Layer 7 of a small transformer language model trained on English Wikipedia (11 layers, counted from 0, width 128). Numbers have three digits each and are written without spaces.
A neuron's activation on a vector x is GELU(weights . x), where the dot is the dot product.

Input weights of the MLP neurons that the questions are about. A number n stands for (n - 500) times 0.00091.
n47: 486425593410487496374483644391493537518634654479395482456454273647445330550624477543507654453432447421472670447548419550612284808849504386517624489469579407528445465522747474452614433403660582360743507510453406421466486399507374514578546483144611586430541557507423361711496300182582423601357623706600500597407471726390304760514511382676620352362535387646449438496421544466277522489489
n65: 466302490382673352531798459454465567556539419382672567546538439527387548431631526541274649678497600486437486473430534455626490626429507412602445409365493604446528844539448274550339442312634357568654514458546451553728462464689434534566593500507475399584220548610263526450496574567486673642622719405310344406383575510376412486448352470557623607424284624530681387546294361326542458456583
n115: 631465506433542572582571574513287516446624592558730526641400408334542338673600677447481255468566441390445429429548441674567456368599607559404596462448402408555407420645403458503512568476531569577435660626530424421455639441579320600462665654487506421659500410567503533497353318424282401463378467632456629741591426560566538595443419375480314425497482353393655436711605482579417272555462
n129: 428710534220497461479573409525511471554439441438568634663507521660746302504460570351514347568593621496565301433672475575619593308427549413503567321611338600389812283368493424493490710359550445301244542533403554475469595429580388571450482568550327500367393623627536727537558659453504385392438616542656442288692518443365446342379231507572456632415576634642470449402749422438460615647379
n145: 583590500395475415309562559451685401418564354384443583394604551438608485414695451545245351455433485478493427603432537383455534635318508398422326335238364590405473386446515568691601507641723518573345266552518492579382408407808464166641822600537477534524461537759557472646504367549689335394373611573812654323565473605344420639317597348664496697419435641634588458565439372644450406584474
n148: 543426602359484627602434390524476538524527619477619555324399599639448614537618646339548578623388274601777343367464370405346660503500539408577570558516541313421541620625253576474490390500318549421564470569633592493261520546569416547513714396446643848389423577714417249490606462664477589606500442427678451459581664300409445312429544477565407430634497428526484472486267474425517432619402
n188: 351386698588627407584641457524459654598568431689417592531527464457506467503394362547645456500493533523555472404603550659636382411476365598407420598543432574402367602459544538403607477442473538349652319312645452497519500598366436683740188539447462537591469407350332854542507398609407500457510596621420407490439469540256302486450373419521585566620634770541408688596436714506493520714510
n190: 472725282553644522391422760367368815613386578328600784319518390479556446442374476605555373595272489344517496436615582452559555436585481404310489380472515642599567532627540422496391507609399708610473322588619430302479554610317507413280676510355586652510921328493463279708474496507320642436680354354583597500685515380439441485652554528384463406547500552448397537496361452566544555582558
n196: 603370348477613540436526752297753367554524402506506348697686513438545556487432319344507560362407460480461459552590595601490570330446426346449484667386598366585500346486457503436432651565477551327576412382350517476684516618565411470417460366596452493699617648401490532427331381244609605406575471585523379349439510513583534480487709390357710648490646473421453503598343487728514523794443
n198: 386379563459478410305652422519339539347346437548417512488557545504212376394508457342687428626462700382785308664654507672412508612291444518598519618382462668270496332656435620262607638779368500526618459362407412661366672504411684625417398420629336770507760384546357298674454392435553533389485627407455584622485430690277562508622508555694384429432648508543615748465453547376391573560595
n202: 552475566555534493669559363446428194496630563386578515609567500402524518621427641521715625590693628261593692475400701554666640465518345581466302536664648253608311500713464340383600584372571616668416587400627352569251486589382415631454320394536312468630374465409332497394431573648408577507517510381543534633445482683315500349604695407627504375585549489439764555587459313407511489300529
n215: 524142425686681356642687573547507507358468427637530457392268410593684528663417583472493550661518426397548452660568563454479436538872515500402426571396504582369421361631574467411524524483637310562587497675477600572483524515417480373514468514373537358417573440428348372436256511554233656774548696434542425418354701621578565450599683370497395357461476659446369626377391571626410564771461
n220: 816419559411529439327474387449562222631690582705588438512481140534404614630649536603635535589569256496515163689433519601550346447613557457507485550395395820373739477591676461648548500270576368740573571335399329558419583904545617401198413588546599538518500413398516248430648441318371485474564573410454419454323441588427680523431481470444539690508526543565635543484625438426602473417412
n227: 513389763388493555395446497571616600409588357470576493518538633544634428490543569420346493482590372601446590383023383412412532398440434343493538710592437542276355555325427454554642493305521630483408422536330359419573503540371424503500490567611446479617410479493738755424564312496535568684483470572372463472269618552614220479455514443570553809597395592622662582475543593409664486449674
n232: 516592478337658295530426558460606581553487545446431430457598513468345419602544534428817631390562421513437507400522626440543520584580545664472458457529533642740410494449355456421452581481412516394484223466596553417635490233497321457382637566543419359463459432500477450726410406560301429490558352429719594440228673661418440317503526614686326398565500423749459416564465625456446464600658
n236: 534387631365485391510377389615245520503513595513472641543487532446509423613467663593416735259474468545205483490466599627594614491346462561445452393484594616475681532351494359413628690622657488386573636807424647422528402547569368478375484723606557594452590436661457540420533497513385456462412401377327540624537440513433582620606654597394474577497494457607512303562546374522302438671523
n240: 667626490367446372753356461507395482341300247570603398518404405549528610726360503514522593420532464489278671723801720399449605662398340284336429424325417630391445468386374518396483415309375442500500472721446642416497504320545565425454528617507574493681597411584386346332668540554703630426409424504443483656531456349564646485450518451582551504440573343520687643551738613497225536482579
n259: 544611644481298352469537598582519559515663418474609469356481444552390356462257536603423240670737279626607330617482651542546600485527711442562383546519739316388488538378186539663385474363188372515359463507575368628325440556671307466473587251649768408614452557477414504661349426651462230481642376567477507461529595324435702666500549363720578441716444344402522566590709515710598554560611
n260: 423481401382504373553600619535508423318492489735594604577504393533380493636717585699485322504647447560500324694671526336531378459396568258597287371297283466581458362360553303529328407361368460652486478574472435722709310622496266534252406377444403727532198680550616669331328558645594448500489511570511431580485601739666508424417729526614554535552430573407432265819572464434658538504458
n290: 380365476469560444436649399173453500578572607283733489767387649552211496450580573493706617432504384450514361350459469597324732563590511503453553439638582646417648657358564464534431605500437425528554493510430378425442413430576659556444511565489463316553280539464312503402809388676598531531500615458698425446619515589214435715436415418584424555482603486443406659770554595356652250427525
n306: 598631732382719587470375629442575469341517635641615606586641395437607246362386560299534551728487453460308389344432557721609534559596425459368527432424524510595538437597446483663533460660584410704462596384465425466436673511683384389386343519634677476443647433246579449674411384555647421414477500437426581605458372530577562371517477608602308260457415575542564562490390314497424476374645
n322: 582541609507542406520510360462431722459528430652597711497402447530536594514389589395538415634446500602258367537579611678157432374234543506623403367411702708603566487413558694628395570474419610500413487415404528387403533634493468601625517643517342452548556567507469662665834403545604470580470542427459770551608545585446382473476429543553393296500243386484442420376253406372531397473507
n339: 429420429503309631477432568436581412627299484484550476874599494270290438560466742484477593390702408626497503516653539587443593594419539369557543497380661530542605539548659422574359441426566335481240471466341584470652578452529497424444559325586575520407479461280466513468601530500566558594358557652470281614557616523401368550437573234591729527356452443478701649446402472439574393598473
n351: 596450455545388448384651374436326608483681545487447446779503426506360255470490531582513352333431451431554370503707588453570636578298489522409428503600673662622638481524424517577468471484539440548356759494398557580254507593615418428582657576487428698481637412500318418421329540450421306710584494358608468543538503543510601460526562701539487483418365567547475561413408227602473241626672
n376: 630280427574731459320581473392597672407754759537520280630692584453526425407521532466376534448445473603712369483427425375448597530384460396588578528386372414426679554518493489517653747427592296352594433458400354688490517636550670606630456444452511472458486463258409529602329521570408739493631595301500460323365457531459308639366623324431612464435493479324549496469352513447669548608644
n386: 713566632436586427430415517493267489612553606564450631578552609445664448605557549500612563535594660420446316466513555659698662329354481408633535335527468528572528555629605336574483589537403597609520657445402408338470490591388683396284462329664442580360287524632471679597447663663368373473585540449493316521268406405465432616381257693375532464497639212649315461624547424241589511384524
n394: 447481500424454658578462532431622513425293567620735388503413510357226297451546412565676562385578613717603544481513538421612582567695534427707583500611356572532616302563477622544437656503410379503469398554591553461515404530557485561545529404681463617467473307305394673497382299372442684468446394494542401487435620601400609451724513638506642366449437490540432520721481268331560412560425
n398: 614539694472476695295444412366402339615514465594565605711511399392297351629474554326500471424268404496452452405490578507663532489442291594435369547476522511434413387577271259621670539542671579423537332547537395305616416623559616752447709606585732450513426578474489534565493500529656514339378575308308394345280795378297780532389440427559453511454521686422703701573466463414562468451496
n421: 393562550711474531379547449685434328441497429560706539423428561389440534555292355767234548542579438397543368561570514583375535311518599487392660317490653593574640449546610356557553541530534401392493530532568284490323670532470621630435490318421440424468314626732465438326497489448411622419389572416616259510612415662493605622459575413491444454473885342631448581461533513663771469429610
n448: 376348480490549675556507395286693348667794757416470588433421480443360431420507497332587313451434414507500586507533480336427563344324309493536541479665343569578451466521441627640410531600576665713546541645461430559470490478362605631569486424517607607461507469214398539510447356552541507659547692845541377329553486302541394664465414406582451539644429549480618461722739457387698503419358
n456: 577518525595647439580324486463577563340489560539607629434554546723538267525604656734282627745373410645392653411444407515456482465515423442448532540327522598500603607426308493643528575549773659493466433567337427569448586515489597277504511552594246373338478350260537593507313610372651521419341431617756500460510407692514220694616316280603290410375584434641548666570614342559330555514536
n492: 506635515252559350535629429439494481497592638393584564487416608405491407459432515272585569567264462591570390330373394456443585534513623521713354475469437604479548695523522445546561438518635365709402503582506325440419683402647362325365488322666536481368568397686625485413484634538469522303653521605491551633334438390378423452434559622549436734491583494554637593526479542585407497651412

Each question shows a token from some text and the vector x that enters the MLP there. A number n stands for (n - 500) times 0.014.

"gu": 479550467729617516536476473526495551492627535543496552548521535522493579455321515636640505464591577509562451633450348443580390399465468655560483525677298414502464390480585492590590442433475502484318436382711425579658524466496628604449479534450391503384508582381468406457422479418483416534475535539521528424595476411543556502581397638525508467405457555394377385538604532434433464525500
Which neuron fires most, and how strongly? n448, at about 1.8

"anie": 560549494553392319396321362530499588553596511483459527632579454522460531432536410384465491516493592573567437608466508423453337388451542600702522491527506527675524487688546472653514403500493385533382517366605545423516424594473547389490428470470474513427430580494696388335504640414621518452630589484556604456470401429527510498496484528512547523501424546540458513386657495429513474442520
The neuron with the highest activation: n220

"ous": 536572523748384336428532438513576500502492519393423512511472555468535565543542396428468540483492571479483521396467510515453535508389424479505612511495462533575577521708594558527543454555521422457469451445521522504567412421382612497563523612440476421434469581474525494377566398495577480540477597435410905427538411411633479463430471397518407536535465428462395447497540608552507541507566
The three highest activations, in order: n322, n145, n376

"=": 558354548564526355417595513448552514562340474444366438555496612532626453557552528520436656386602446537518536422498539501383450439527528404411429571595362519632567551686532442504562425585500484477562507356782544458634524407385546409521543554396479495463448484509576483475542442485650413472542637527314635413503480414514507514574434577593498458444534396494368517505639473551459443412525
The neuron with the highest activation: n47

" Tur": 499641482733385459519421419478465521461451526518497492553538558448551415513482485562484616465534359609524485477523425352609412473473530712547672498639417418549460601463504480528579487571449518447439553391581521467569383560459480385438491586439592487434383713496449384342623387410620457510472458564538613486465451480265514503486591535386451497528488531313460479615405570592443472556684
The neuron with the highest activation: n290

" band": 470447421692405578510506512454517570498502394501577420462379553487618582431478557466592683451524420574541437455523473389440437386595403523705624446696340336578581605657513414495509481555392421589629541504616572521598485429470605464421516474568386447399483539493497490467570668470551498515433477484402619435595428497493538452480419568496480544444456467439384441533348587546457444404631
The neuron with the highest activation: n148

" his": 559451593610460274382402481606461494410435598555588525497520611462580417536517533471555572488513481537516606363387445503564492487474437508482657404539285492574540491610607590433671480498544450520449546522701556444650399393386407483474478449497468436443429623394422542541607432406569513479390468427401745440446578581526516560631531506470423503498431476453407561500571474457514558530478
The two highest activations, in order: n394, n236

" fifth": 511432362609404389449489385581539472463449451512551515523449587482707613593481524522489614435564517521429480456432383496412517528574388640635527517634275615501599574586544558491644348519398447536518523495538576528594470424419556483606551459533446345421525549424578514589520558531437550498420637455356666451496579448597558486614447311399419450538332498499475512529392484496505423397533
The two highest activations, in order: n215, n322

"f": 526435557769350480427437583516581476518406512516470484636526658487482614511507458390480582367538381506481368412343502411492471441445391547464644594472449404572602542647558431568536387572502408522407458498701534340576402391443605507500484518460423505572442608424588382372521484538463522478512413485506684389532481434522494484532605563480427639456449500430482527533581650622494577556517
Which neuron fires most, and how strongly? n196, at about 1.5

" the": 546474637646474360428477467596446522449443508470509447534505563542488464462443383505585628457569542501562540459481472531518456467550468482466586467468337453510537534643573599506549527636538418503491481470594522477504453432452388546557595486471441564415446555452562359428507438458552455509432473517392984415445498563520507515452515483473455394497394571474469474469552486523444544461472
The two highest activations, in order: n47, n198

" later": 506446601759274438419421487561453531505450492472479501556455487494422504456462478479492600440500541495489459366484557549503554493416411516577548503595334531528629603541506583628467418662445439618506539561539552425639403393512571522543443661587463576407439576510636480427579488412485433450450500393512783451583413387630505481586456429488428628470522519451380470494470523527409414523403
The neuron with the highest activation: n236

"st": 508494581615294568512416398399557578444635634506469505541357421460471661454498446461422594328568478509534408455474392629439440550536357671507535629547397454465596532595562631507514414556467468547456511553530611463576472470497610453388514537497451594402607651455435322387551607409542402588506513462393546496451568474412646419502411536414419622515479526385348600465608607438568486460484
Which neuron fires most, and how strongly? n220, at about 2.8

" chart": 414477437387323441458538533413507510556461397446505621419613545508579647459495524568548590562585560448463401494395330448382399534534369552569576486583460499590621530662553374477509402509446385591624690488564566456536544465439685384561586592396525426443498523499608545424454596470504560494553519492458595433382543370597419541401487522580490517445435382308543549629444504600487431427602
Which neuron fires most, and how strongly? n65, at about 1.9

"bu": 491431475679377433435522695529566577500538507479461501571513564452653544451425455605405558486546506553540280621440453377426518558534416762513653557568452437501489530570527471619496473477591471500524459308688591474606563396453583586523533584398424479347452591350405494505496406470522514474456482520442642323549460474432465523583490499508406501537557550433403463368606557429378496425589
The two highest activations, in order: n376, n188

" released": 493560396600431410419520451482598503521456467470526463552562660581557396411401415434457539412576595533541456425476489536435474501498471591525575519700396448607676568614527412483506423454365379660431648525687539413662492374497405388512540486439455477374418549511550598537592540426552535501383556436386769483514449508529475490446408462499492606556431481437504409634432475537507530426590
The neuron with the highest activation: n129

" that": 581449559720582483355444441545540393562465503462483546513530460421564567393464384510498458357496550536533564526469515546586544412480480504553564471479325381501543617566554553534526433692496401634438549523596499598592418357575542458425436563510434576333507455515424393361535457472587470500584433528392804442621505508518495431406468561444419522555362580484485496564424474553546533446516
Which neuron fires most, and how strongly? n145, at about 1.6

" proceed": 465476472626486426480388237527472486576571479395494621633502547562564685449516469549508580409504512593564522405522359382479481431587471607582564509687390540368645556584682514579576413531448462533525587490526386388588484428450465452541504457471332512509553517519639405368522555416512544565449591459462660377417451471578528443401466479457452549576404413458495525385502677568428485462486
The neuron with the highest activation: n492

" |": 469420491595437532387486499518559542593594521407487540435491592400529511467494578575479685407537476514444437486391445638380476504449467634535463547604370427482533541616482356574539315508435441514514580534633582497492512392471601429544449562399583451525399437504432433417483673612516574395536596473369610419586522373555478540586364473495543426586324531414545532630556490602485498351676
Which neuron fires most, and how strongly? n65, at about 2

" name": 543400448670427421520409506524558514507451494519491410486452586419531575422542362399545497375547485588524510514548587499536394449470558500553655427589349468542536584524584482535357480728441472609482544500538565504691391377478656405373500542536383476533500576441489337494519532428629411474403569370491754543596462467525558540427462495444454469442423640445467454570513515513414534530596
The two highest activations, in order: n145, n240

"\n": 492435411602529530464453452613547435492511495381449460570510565621586538552424622498462722514645435447456482457505609468456439493471379539450512535565459263589547561645534410586598388508447415621619505537617575635406562363496556470423529551402498565505406622489477388314609489546537563366467505482386603430470362447551446496566503552560458416440408571456491497510594516505488465309621
Which neuron fires most, and how strongly? n202, at about 3.4

"y": 508496488703397400458458565548487534426379478320419457475477632343520585492534464451449543476499447439505508407482488534425423441398398678504567559494396467568583560755636514499517403564506514495431471516535581517622466413450594425520505505494455416434501532459630448379531427532588500470476560435454846436551453486480482488418497505500424549527487492481580470510589692607564539452555
The neuron with the highest activation: n145

" to": 525552563608443499395359593442440529455531478478567540507454533493480406450423418573546566518583442508585541477461580564537314446437514507510475464516450363490472622519588477551592499564478434511587641529558592572615438422516396537512552442474478526439491468435499389415608443406536454567480444454411840271640609495529608407444416453525432517578514482385360457479598573572516551406481
Which neuron fires most, and how strongly? n259, at about 1.7

"\n\n": 534398378773454464444473381523455515504477560460384492554545472510568474531418522433466614433601472545565477501492652584398485363425481480431446511641405363685531600539476476574646451580512408578565538409619595647615458379467517404477503459535420573453406729475495435378610510592532558426528628568319609407538401432455498397545476531517462453474490475460557521566601478545453446412485
The neuron with the highest activation: n202

" dr": 397557497623261490369478404488498601596567587518496544562436630487549357552329512414481682478536537584564494509383489389570449431503307393583602525643416411440488542626478402619564489561505361537464505460569544419642472442479566465474540539455443586556446714489542597377557639483527524492450434484429616321486460489555494502499470551596458570511317515596403562418431518533507459474532
The neuron with the highest activation: n227

" an": 546409565682478346422354512628474482464443629532551514484441583509483487557527473519569503482563428580516529438380464570504466526555482426476652473604300484596528497566617527510649482540580431487475617558567550466608452474363311444597454484422487432328417580357501451492602367338568515483401488450455733442433510655524535545634436501473490491591491477572475442526562417461431534436559
The neuron with the highest activation: n47

" he": 533405548653405364356424500656368526483567467388555486534513455418603457537511512518549579447474514526490515403401497527527522413388377505641596470577385334508506601654582503547563527601500514546481486461656477622662528466520546535488486475604464463460456543488511403341561478493621428476401443414429739301592410447488657492472496617458429535436526547466413495557491567604394512540471
The three highest activations, in order: n236, n398, n386

"cons": 443550578631484317561519425477463544478576380458582480535463561373580548489428499549521479501512425411666536348401454649511403429566428619601556615645364415506538552635509413538392427530400524614555567487599584568611420485460450428527458600484395509581475394346590430368591562473431436436524519631440567426406442503548463470629343567435460559531588435529393500566632424554439525663533
The two highest activations, in order: n188, n115

" general": 503382533582450372446401376486412601490541515460524400550439565448481623465497451324504527438566519502493538453528533487408445453552506581651571519481388548575498507716482600508586470665460334590456606470503606558638359495439701455508618400589515532436480585436549299444626445491457421548436523519467700506570461535529480442486468511422344513505368549465396387539582551572450499495531
The three highest activations, in order: n198, n322, n448

" produced": 592555316570307409481518496489612566535431513383566465644553547431568495523438536373438552442542612585462476418466446557380365567571313580423564518654398519512605569541582459546503444514336469581424555500579570433677528319506428385530596485440504498399374455444567512486639594409529582538413536443381668488630468413450543542469416395481529580510483528468486463586526493511485501504648
Which neuron fires most, and how strongly? n339, at about 2.7

" O": 493493358854523519605377421454428510527477544494485430499434547558572539361451473527540594432441456655562387498434526532526446512537503668495554452673371432416583574506413498549538401437443408476471507366685564611595495516534457487482358414435397506471509608464576300555611536566493537547444523552406601340525459496472561547480572562468452416485425517509529404426497555656406532540629
Which neuron fires most, and how strongly? n376, at about 0.98

" commission": 522432549572435319515377473489512500442417583492494536504526597496565581483443548479584488596471423553556510404502369389551329468581610515623749513660254565674525544625642523479593428578460556568467585529656566421673442360414394380472550398474439393357428480453563467509563433382569525547437517423503600503427505428579531456562428449475437609541434486430457457491589579423523531453539
The three highest activations, in order: n232, n492, n227

" plans": 616564491551378465444448396433386441574564472445494510558523573442475436421378456501463606402488662509634551489522521435529357399522475493551623458562373460588506611696644520639639445520418419536496522403477651429557452439480458365448551511508384526423448567533548433430646557448620518491540411487467703446627494381501494474412414555521459667369564424556432485456500419477555592520507
The three highest activations, in order: n386, n129, n492

"rm": 471518428732521561517451557509528455575455590619406504585518571427584555485455545397457465471500420440564455450391436534438416588440608682552465497541562360547497514556640417578584312594462554581357469531641463389663429559368661534416560608450457544538448564557536354373385614381560497645406502504401676402543419404371457516576441488412525497509499550423441530467443534531410458552519
The three highest activations, in order: n190, n398, n339

",": 412510547559487546513503487558597456535518438356507490582514529467491510519498614494438686447565588544551433517399355560474444528541342621444527536702472322529491532637412353596456296467362413614600533494623505553556584441514560413502507516454580526536491543469443498448544500500525555450530547392346668469533402414526499504403425505549475469498422497459612541562585461589472471184656
The neuron with the highest activation: n202

"I": 504565506753568458531377551492473419398475543557365450514459612444504528378610425576554526487480438550629589462410498409478448496485393680502540578598466504436539478546680495460440434513485615548430613355592523502775402500408573429552358548518415503516403566557479474443544277430498381461430471429591681514488420397457603434551461599536491580474501515408548372562602527579476517519512
Which neuron fires most, and how strongly? n188, at about 0.35

" less": 591600534493482390400469440434481537487458447382482511424441565500524481562281469514497512471494471453588543514364445531560421472523517407546561478561344494523660557630534603562560511515447537534491585441543591505546426491350397539541563481433352524474483454481549462396607555442545513556533459537470851354539579432705574447538468376359386545592568485525423503520570502477512401480552
The neuron with the highest activation: n190

"t": 515640496809425521385438472469416488438466498538482366595381530478582475357576505469500467411534476463533471389372597550544466556484515530555607521575461488620618588566664434497495345570531537503379471454591548526658415540406543506550521616474444417528396502496450481362590431540421407556530439450596709409547525416494543462543609633402506513537281517372461424544545597525436544441463
The neuron with the highest activation: n351

"s": 502576394751402476456457463481602486545473414372594444582523650479466374448534564391449613425561495476560432338384523502463427529537442534525659553645382390669618573644544462532441396563388489484506568356584555549603467426532490396471509447416517516519500458507551560427620548500490507517453554463420692553535425366476636482465461413413497465452336559447546484512613614455447519430657
The neuron with the highest activation: n339

" selected": 312484419482407455544506498497659450434544485405447569575469630533549508488471487500543600448612571505483475500429412477383447487471380698509514474672355453482598519619557385516502407462421326673615627614571420471641589456533573432538574509417448468482494591479589480481646512508590591470456578444386729486504446434597473527444525492497511436506405418364547417567451398486508563347567
Which neuron fires most, and how strongly? n65, at about 1.4

" and": 538505527682455517346377600601596534518473499566512405605478505577479421428535517423559587474610525479577530467488550536485454485454461463589529446649403365580568600611492472520598420572427490546429475440630484462507360487425353480457505544644446526344442521551483505479518503424651417452500368425470845380527409451503469498516488517448395547514449569413446441597564464625551450429487
The neuron with the highest activation: n306